Layer 3 of a small transformer language model trained on English Wikipedia (9 layers, counted from 0, width 96).
Take only the direct path to the model's output, skipping the later layers: a vector added to the residual stream pushes a token's score in proportion to its dot product with that token's output vector.

Output vectors of the tokens that the questions are about. A number n stands for (n - 500) times 0.0039.
"]": 504 749 487 499 624 575 718 421 500 107 568 448 416 495 498 558 340 636 527 390 592 644 561 543 547 556 304 735 635 280 411 565 390 414 329 422 508 621 642 209 490 509 609 516 554 578 341 550 272 331 601 340 481 332 575 443 640 453 515 520 371 379 386 430 620 406 565 375 626 600 230 785 676 483 666 392 586 499 335 310 524 606 598 382 477 762 372 424 442 486 545 521 510 415 468 537
"ss": 483 541 558 479 438 359 584 720 677 519 565 411 537 628 363 418 458 653 678 475 539 443 508 537 610 668 451 448 604 601 487 436 522 372 434 502 508 413 348 614 513 398 597 654 582 504 595 444 485 519 692 448 411 516 518 410 307 513 244 505 467 519 577 429 472 402 518 416 413 383 681 571 552 488 483 507 557 483 393 539 623 490 352 555 478 540 639 495 477 524 432 496 708 400 412 564
".": 465 479 487 521 505 545 588 450 474 482 393 624 588 394 562 463 676 390 508 610 514 455 466 566 395 458 382 431 354 601 599 435 587 421 582 633 579 496 423 456 486 425 540 543 561 481 493 614 475 724 584 531 529 457 362 506 544 477 549 460 568 490 505 468 600 565 358 426 539 635 458 493 510 513 569 551 465 344 489 516 431 340 383 483 447 399 559 700 434 499 439 522 492 469 496 504
"ed": 599 461 524 491 442 633 647 486 484 438 620 285 418 455 538 603 499 624 338 622 508 595 492 379 609 356 511 471 479 601 542 435 519 605 505 511 523 473 548 567 569 409 435 410 546 597 433 533 269 595 695 569 594 706 552 453 517 665 531 581 536 557 569 689 575 461 589 453 582 506 612 454 507 518 529 440 345 561 516 557 642 613 225 399 410 580 575 586 417 484 476 631 481 413 578 592
"uring": 598 499 565 443 445 362 808 432 604 375 560 101 516 366 516 561 426 433 476 437 595 654 293 644 789 614 288 585 582 465 520 582 504 287 304 317 623 568 469 578 591 451 808 478 669 573 732 677 395 618 277 422 601 332 309 658 497 382 469 581 518 588 453 331 346 447 566 547 331 610 455 671 568 493 567 628 384 601 508 421 575 666 332 392 590 628 557 630 557 537 788 679 293 404 512 357
"ruary": 713 545 592 415 680 395 537 605 561 413 365 282 487 441 586 24 249 494 467 464 449 577 537 624 598 407 387 453 744 264 269 718 443 215 489 261 374 365 499 507 695 420 581 235 678 627 430 578 115 345 607 321 347 683 298 642 534 410 417 479 267 416 532 521 459 296 662 673 413 513 467 753 524 458 416 254 475 327 407 568 662 872 440 356 563 668 396 534 797 674 536 686 467 386 504 440
" not": 547 459 589 494 463 309 608 415 446 495 517 512 524 570 519 492 405 641 483 571 497 577 488 458 445 533 413 615 422 485 400 527 417 484 547 502 559 537 433 454 533 536 548 408 501 518 606 465 485 487 563 550 650 419 510 494 486 571 481 526 600 417 448 549 474 355 530 520 646 460 348 670 527 485 478 704 558 493 637 511 571 640 499 447 353 513 433 367 530 595 541 544 581 423 463 517
"ral": 542 805 494 485 601 575 607 632 599 476 413 252 655 568 588 349 333 685 485 322 427 527 370 514 477 585 562 616 408 691 736 569 373 353 542 372 391 453 389 590 703 630 593 410 585 672 467 516 425 400 606 460 502 490 298 442 227 592 427 564 599 591 651 521 300 590 497 611 327 521 575 635 502 504 642 509 410 582 382 611 525 386 392 419 509 501 470 289 364 527 635 590 319 524 466 377
"any": 532 505 572 488 372 530 495 704 660 581 601 476 712 447 306 548 444 494 505 404 639 503 319 476 661 572 424 468 414 439 340 462 346 455 484 537 312 471 411 655 593 439 484 341 584 519 582 523 579 402 665 372 609 492 403 433 280 471 364 575 356 507 463 367 340 393 737 485 564 613 297 532 421 494 533 457 545 659 470 590 568 456 469 517 620 567 458 483 548 416 673 640 419 429 443 339
" rele": 379 495 383 496 600 408 384 457 544 416 586 453 544 497 550 411 411 580 379 501 620 599 510 588 478 598 526 533 524 503 257 465 470 620 342 596 543 393 484 465 360 314 709 355 740 569 519 529 376 412 587 412 461 557 639 480 517 704 434 655 239 410 301 485 565 501 422 423 440 434 453 568 604 485 396 511 416 424 547 453 501 628 610 416 387 377 351 331 576 625 538 515 362 416 481 462
"===\n": 270 701 565 503 637 518 522 604 692 392 507 395 669 450 538 651 523 643 516 423 504 303 536 671 490 575 423 559 589 555 376 434 422 506 371 296 560 422 516 406 374 385 637 560 448 633 425 566 310 584 744 308 556 543 396 553 540 462 419 586 443 414 600 346 583 453 330 550 546 628 404 443 482 473 581 446 401 594 483 420 537 546 638 347 520 590 546 522 535 715 390 451 682 409 473 474

Output weights of attention head 0. The head adds the sum of these rows, row i times number i of z. A number n stands for (n - 500) times 0.0014.
o0: 422 433 517 480 508 469 470 500 578 448 470 577 447 433 351 496 346 254 381 545 355 620 423 510 621 495 594 580 394 592 565 521 625 560 543 498 570 496 424 376 425 621 542 449 497 635 559 562 483 609 441 538 603 436 472 436 523 613 362 312 467 454 373 377 380 641 420 389 578 422 530 545 598 446 573 484 468 593 646 644 484 577 503 587 374 544 139 543 509 685 562 244 640 475 412 393
o1: 596 554 489 660 510 591 417 497 498 564 504 608 434 615 720 382 730 414 517 551 320 510 459 406 457 496 456 522 287 478 436 596 502 570 363 507 531 514 496 692 496 538 429 600 348 526 564 681 411 453 471 645 460 440 342 448 561 476 334 548 615 434 414 351 482 446 531 504 623 605 530 453 565 927 463 527 555 557 426 511 471 581 408 368 466 480 399 533 401 586 610 400 570 402 620 509
o2: 551 525 378 474 559 649 434 526 624 615 563 522 479 497 640 430 468 447 601 523 432 426 342 551 550 486 623 474 516 440 503 450 594 411 519 579 406 376 509 744 537 644 505 374 724 471 433 485 542 553 517 555 434 479 450 597 489 482 575 487 583 503 574 506 555 463 662 438 497 626 443 424 225 380 594 511 564 549 494 413 440 507 380 396 425 428 501 583 606 535 526 512 328 563 308 336
o3: 452 438 477 544 608 530 487 491 562 497 425 563 590 578 743 422 625 329 672 485 535 481 475 449 315 690 521 569 531 506 503 534 311 536 605 705 408 543 354 585 537 356 539 416 497 627 521 478 498 576 384 480 536 571 554 438 483 525 470 471 605 444 439 490 660 448 579 452 554 551 443 548 345 449 482 613 616 519 310 599 556 560 438 378 514 398 501 518 491 472 546 646 292 624 431 609
o4: 526 448 593 693 438 466 561 455 253 438 501 660 351 321 537 400 408 388 514 496 545 661 434 413 398 448 444 609 389 392 460 513 598 525 445 552 568 726 589 496 565 596 507 522 399 396 474 592 437 371 596 499 426 407 452 657 540 547 424 444 552 427 495 377 478 442 593 487 583 523 574 379 714 326 344 542 442 463 671 464 470 537 646 383 381 433 427 485 591 503 721 474 649 483 574 410
o5: 527 420 465 354 490 549 461 558 452 479 433 361 682 407 389 405 472 419 724 413 464 500 334 318 372 485 608 583 599 185 539 633 487 601 506 638 536 728 552 469 481 403 525 617 387 475 520 681 585 547 442 427 608 520 579 591 322 407 501 373 431 469 566 404 456 649 696 609 526 457 395 490 406 482 540 411 532 518 387 580 476 632 562 308 411 420 501 493 621 475 569 486 561 572 494 226
o6: 480 289 514 778 512 185 608 540 648 332 465 538 738 394 588 355 505 383 496 648 535 458 420 470 533 573 586 610 451 337 529 563 656 612 509 735 553 586 418 539 378 572 546 373 671 314 273 494 531 600 565 337 576 472 483 587 368 514 642 320 385 488 568 487 661 630 609 515 398 521 373 517 432 626 267 378 611 471 448 692 544 553 523 309 417 361 591 534 736 474 641 392 413 653 378 330
o7: 518 471 461 545 370 559 484 500 307 572 613 489 569 441 582 440 766 550 536 424 351 379 601 460 478 483 613 647 395 316 473 615 545 489 586 599 445 551 470 332 373 535 385 511 450 575 316 762 494 445 503 440 521 313 419 620 531 410 475 388 660 441 523 406 726 627 346 505 635 622 351 520 687 692 560 572 479 407 612 459 409 525 472 541 496 470 493 537 455 484 510 495 547 322 795 447
o8: 540 352 535 536 519 359 603 507 614 435 532 468 417 514 534 453 463 522 454 589 444 406 355 500 396 537 568 606 625 349 588 658 398 524 419 751 548 779 521 562 414 432 468 522 483 480 437 571 598 668 450 469 525 489 592 589 274 488 656 481 511 460 595 427 434 492 538 538 354 528 515 548 399 292 427 479 440 644 353 555 598 618 398 349 525 501 483 588 460 470 701 464 516 542 326 556
o9: 450 612 381 549 637 639 421 577 429 531 527 615 548 559 617 499 751 516 598 355 606 378 687 435 534 357 501 466 404 432 493 538 476 349 326 430 360 346 490 502 486 463 474 499 428 392 560 667 436 517 444 569 440 333 344 374 439 399 362 516 496 377 455 341 754 480 459 560 615 545 339 581 808 602 608 503 513 346 298 365 418 289 557 717 519 568 407 633 400 590 422 628 521 515 679 505
o10: 577 504 355 634 490 389 465 559 393 456 600 442 397 350 471 390 573 565 658 423 655 329 620 412 400 414 487 389 624 405 446 538 544 456 486 539 405 370 706 563 551 667 518 635 671 379 417 376 457 455 638 596 509 471 679 544 531 583 442 498 396 410 490 530 465 525 540 474 496 451 393 358 710 54 486 534 361 457 541 602 537 409 570 582 523 591 482 548 606 591 541 565 569 497 379 356
o11: 512 387 541 348 476 508 416 633 706 520 644 440 557 567 541 273 483 567 567 519 385 444 394 447 529 559 578 395 707 521 602 569 350 452 536 643 529 573 471 538 440 351 368 517 564 562 428 520 640 625 573 554 522 599 611 615 273 475 657 460 399 480 729 609 458 546 640 646 385 444 436 581 233 757 463 368 538 537 321 522 529 554 358 313 592 377 675 532 390 465 324 587 370 544 463 437
o12: 489 591 527 434 485 697 475 552 434 560 607 695 579 504 573 392 531 513 509 414 572 619 579 531 572 389 460 492 445 555 561 519 530 504 419 428 421 517 475 565 622 574 474 424 466 499 554 492 443 422 572 485 331 479 435 423 507 481 315 625 570 553 438 500 546 423 628 616 552 618 502 487 531 421 529 629 450 415 504 253 470 478 500 474 500 542 578 579 349 567 655 609 595 470 446 431
o13: 509 497 325 494 559 389 489 509 376 458 423 497 499 477 385 479 478 392 462 463 571 581 550 559 575 349 418 360 252 501 484 529 564 463 526 501 581 396 432 512 674 626 616 365 614 634 602 506 431 457 487 582 430 465 383 489 657 626 272 471 470 474 407 534 413 534 428 419 511 430 511 513 688 435 586 556 474 431 542 721 358 493 496 548 386 488 391 541 562 587 395 336 516 379 681 446
o14: 375 319 592 450 494 440 418 532 340 513 550 500 547 504 414 346 538 645 529 432 357 362 527 478 551 513 614 355 617 422 453 582 513 437 445 438 476 531 326 383 454 472 444 447 517 487 316 421 499 469 426 386 377 523 509 477 421 417 652 495 351 551 578 509 565 538 443 634 436 410 488 690 520 742 642 401 458 423 430 440 587 431 465 562 635 412 585 478 383 570 289 483 641 543 798 426
o15: 397 550 478 574 401 455 392 488 416 555 335 406 282 365 336 520 449 458 589 443 634 381 553 454 522 398 573 422 625 565 511 307 672 593 440 334 574 534 695 485 494 446 488 585 486 429 554 533 605 497 507 666 595 410 644 370 428 548 414 446 499 427 391 506 414 548 405 372 464 342 689 529 599 455 679 436 508 651 534 434 493 456 543 647 539 689 411 530 430 462 394 443 674 505 590 457
o16: 572 420 453 777 437 400 656 465 555 353 423 556 462 490 433 403 382 448 444 651 595 604 379 481 489 539 417 619 352 381 461 554 440 539 443 664 527 575 310 683 566 598 658 404 514 332 620 543 467 587 440 480 670 495 417 435 352 474 294 504 516 578 563 601 410 521 639 367 411 479 495 606 536 604 343 570 555 489 439 557 597 605 501 403 437 493 446 543 612 405 675 374 306 446 340 477
o17: 405 741 429 415 612 688 356 428 542 693 566 577 475 525 557 646 689 423 610 277 571 413 608 453 587 460 577 456 499 646 493 376 551 361 549 241 474 262 722 310 537 408 484 603 562 411 580 506 421 388 514 526 384 439 428 348 672 531 494 460 536 393 354 365 675 448 375 412 591 502 518 489 699 390 709 583 531 450 561 222 379 238 539 670 550 533 392 502 579 550 490 723 559 548 753 403
o18: 636 509 519 550 489 734 536 514 614 502 402 579 289 604 749 484 608 564 559 583 333 400 425 687 287 473 349 365 613 502 649 623 266 543 425 714 214 416 563 666 559 461 556 506 477 600 574 344 507 589 476 526 515 635 676 454 467 487 639 512 587 564 506 584 403 405 553 558 607 595 608 428 118 348 588 666 508 598 373 573 572 609 479 421 638 627 574 498 214 602 574 410 458 392 242 688
o19: 591 471 623 471 504 554 536 599 267 459 620 536 100 464 527 416 531 574 409 489 413 514 586 498 531 567 436 381 546 590 417 324 451 300 381 568 451 757 478 400 585 557 526 430 627 527 509 331 421 607 552 507 417 480 351 396 484 447 568 404 527 486 524 645 374 423 518 444 562 521 506 564 507 511 728 439 503 446 537 545 382 455 491 390 620 517 552 513 366 546 451 366 536 423 632 700
o20: 429 466 479 651 548 439 497 361 377 468 586 494 260 501 851 465 555 516 458 500 312 419 369 577 463 548 489 503 740 574 394 476 501 602 457 539 494 461 516 482 455 544 380 554 511 419 413 452 573 569 616 584 530 690 576 544 439 544 594 542 558 420 603 716 572 487 435 468 443 661 599 452 443 780 489 599 468 711 597 556 499 512 483 471 603 471 599 458 292 647 404 494 570 355 107 536
o21: 486 469 398 340 572 522 530 478 257 476 451 587 353 373 530 495 467 553 591 473 656 323 307 433 476 425 497 557 614 156 476 436 457 454 450 735 477 481 641 532 483 578 521 520 518 325 478 516 609 487 522 452 403 381 464 562 471 449 442 529 427 347 621 369 506 460 600 599 433 662 329 495 704 207 297 503 459 463 361 519 565 497 605 562 474 426 389 650 850 614 657 684 483 593 320 361
o22: 462 464 433 294 485 381 548 480 542 548 502 474 504 373 308 534 309 442 366 573 612 632 485 497 495 510 555 545 482 474 519 455 565 527 601 479 562 581 562 594 426 640 594 378 506 665 514 606 437 505 412 380 462 430 498 517 528 556 416 642 560 506 469 514 434 481 455 375 417 512 500 463 758 174 447 548 389 523 474 601 498 589 423 527 418 566 293 446 579 499 613 404 555 467 550 474
o23: 436 541 682 414 614 645 438 422 417 452 522 507 385 723 478 539 459 797 386 299 385 409 625 584 485 539 390 368 614 568 481 500 353 360 659 368 577 191 655 347 501 304 492 554 422 598 452 414 558 454 463 480 420 593 566 431 575 517 699 455 322 457 569 479 343 449 433 557 585 442 520 507 459 486 782 406 467 546 447 281 543 410 583 574 764 439 478 484 456 573 485 631 489 455 676 640
o24: 496 451 462 776 418 462 502 438 638 631 657 571 676 443 683 561 646 349 508 621 498 501 582 603 437 507 517 771 475 639 459 436 435 522 532 414 491 585 471 556 338 571 404 574 461 544 477 453 435 494 471 504 537 337 627 449 725 460 500 552 787 456 244 564 715 510 275 373 638 567 376 456 678 680 393 648 523 550 708 421 571 564 539 640 431 598 440 311 433 312 594 522 418 372 283 761
o25: 575 340 411 520 429 529 464 534 656 474 479 501 586 509 269 306 327 644 653 597 375 591 404 425 508 555 546 469 364 424 584 611 470 555 720 593 505 439 435 536 526 567 594 432 495 519 479 585 524 578 447 433 570 446 470 688 438 417 496 358 392 565 739 616 413 650 669 592 354 389 382 542 330 687 509 342 560 489 455 470 502 563 478 386 398 351 564 426 638 348 486 495 347 589 672 290
o26: 472 362 589 640 335 251 596 466 207 386 505 439 506 446 512 488 444 680 371 482 501 603 700 565 439 571 356 552 584 449 396 583 429 604 439 488 655 809 461 387 636 450 414 472 361 607 337 528 401 409 603 462 497 614 579 550 526 567 679 518 478 556 520 686 305 548 548 524 508 420 655 512 483 479 584 440 439 509 558 605 587 658 528 297 602 497 653 391 350 387 563 392 521 357 554 684
o27: 490 709 385 466 589 597 604 469 699 419 481 519 508 414 466 652 403 308 456 512 633 405 373 531 677 396 471 488 480 341 515 526 521 595 413 529 575 597 598 477 542 663 561 476 711 284 477 507 481 594 525 593 314 559 285 490 523 574 335 374 388 485 509 427 378 461 586 439 326 496 481 596 500 408 573 361 464 526 334 523 346 561 510 378 505 648 389 676 684 591 662 528 773 618 448 433
o28: 700 590 399 614 565 469 532 484 294 548 385 578 448 442 336 457 222 584 616 655 414 390 317 608 517 383 512 402 484 373 533 530 581 592 356 475 536 544 593 534 581 462 573 412 543 608 461 533 513 546 567 474 429 373 347 647 500 495 649 335 519 595 695 439 342 555 579 482 399 410 532 368 449 381 608 479 514 404 423 428 336 528 537 437 441 529 479 594 615 585 561 249 606 428 518 292
o29: 486 524 545 345 391 433 601 533 451 453 507 518 594 385 499 534 523 589 465 390 550 455 546 510 624 473 477 614 662 501 435 463 345 424 402 393 545 517 516 352 459 402 497 569 470 588 329 447 507 318 763 624 251 429 671 562 742 629 591 585 567 484 481 447 460 454 594 534 453 495 579 501 509 549 492 514 483 306 540 397 517 476 489 545 612 571 680 513 656 445 477 596 702 471 672 550
o30: 502 492 513 665 587 532 642 468 606 509 487 601 561 436 365 567 362 458 384 440 778 615 539 472 409 455 422 612 368 525 528 454 532 608 508 441 533 395 527 570 418 713 672 472 409 414 467 387 455 583 456 300 516 403 450 314 430 564 307 555 410 534 382 548 714 422 461 508 533 437 282 521 966 624 403 520 503 429 386 397 629 396 731 640 517 571 291 485 582 523 609 647 561 508 554 486
o31: 625 504 465 549 333 471 518 515 587 585 516 446 535 435 615 475 500 519 566 718 553 558 384 480 486 645 517 574 475 507 544 463 505 647 518 621 531 688 496 614 468 474 400 443 574 636 484 445 548 535 612 512 615 446 647 588 528 486 618 550 670 582 541 603 379 423 555 574 397 529 493 386 162 487 245 522 602 507 590 678 551 726 393 315 431 471 670 499 602 376 602 486 325 481 253 551

Each question shows a token from some text and the vector z that the head gathered there. A number n stands for (n - 500) times 0.008.

"ear": 540 644 510 395 522 504 311 534 509 563 484 473 543 478 528 505 410 577 653 648 527 486 392 731 398 456 505 511 601 511 405 426
Which two tokens does it push up most, strongest first? "===\n", "]"

"r": 418 601 459 541 615 513 378 584 417 600 421 340 632 564 456 521 586 626 458 491 414 417 491 355 473 466 555 424 540 486 399 569
Pushed down most: "ruary"

"{": 500 650 389 428 533 571 348 630 463 630 450 436 432 545 373 434 295 671 478 542 440 464 586 490 485 365 599 499 548 565 336 528
Pushed down most: "any"

"or": 266 497 539 494 418 377 571 373 363 524 530 456 403 537 652 570 633 477 625 552 524 305 337 491 445 560 529 473 416 577 525 413
Which three tokens does it push up most, strongest first? "ss", "ed", "ral"

" University": 481 588 579 461 368 437 479 417 352 521 467 613 582 552 653 497 483 502 551 500 484 380 453 534 426 575 413 389 403 534 496 503
Which of these tokens does it push up most? "ral"

"y": 419 657 449 520 483 430 409 479 387 512 497 421 554 557 626 609 596 501 627 516 585 304 424 425 496 559 529 542 476 460 497 525
Pushed down most: "ruary"

"b": 363 442 401 513 570 648 330 562 552 676 512 503 443 485 452 392 317 615 480 617 377 665 607 484 378 388 610 431 570 500 342 513
Which of these tokens does it push up most? "]"

" ": 315 552 602 529 241 467 408 445 435 552 318 606 492 477 601 489 481 486 622 515 467 387 452 610 373 552 427 537 443 485 442 461
Which two tokens does it push up most, strongest first? "ral", "ss"

"t": 463 643 524 410 438 538 579 433 422 516 472 429 476 509 634 634 695 437 545 492 550 461 337 481 346 529 529 596 635 515 430 534
Which of these tokens does it push up most? "ruary"

"^{": 539 593 428 381 665 422 555 490 459 518 418 393 600 519 437 473 598 476 358 601 473 396 576 336 637 332 671 454 475 461 571 486
Which two tokens does it push up most, strongest first? " not", "]"

",": 490 707 578 578 513 511 622 466 367 591 469 463 588 563 597 532 684 455 734 510 555 285 294 475 459 623 494 476 596 464 625 448
Which of these tokens does it push up most? "ral"

"ar": 495 463 475 534 441 414 538 389 389 499 582 425 499 638 504 510 585 509 445 475 513 424 503 347 529 463 544 394 385 390 533 549
Which of these tokens does it push up most? " rele"

"f": 295 584 412 495 587 603 346 610 500 691 520 454 448 472 500 510 404 629 559 579 454 571 527 454 431 423 587 445 572 560 381 530
Which of these tokens does it push up most? "]"

"ook": 451 637 586 479 486 525 600 443 409 512 516 426 500 531 524 497 630 419 607 447 579 448 362 457 425 570 531 547 619 424 546 549
Pushed down most: "]"

"ort": 447 707 487 528 436 428 370 705 431 671 534 396 462 492 549 532 449 631 467 446 541 535 497 508 532 503 367 447 503 616 526 478
Which of these tokens does it push up most? "===\n"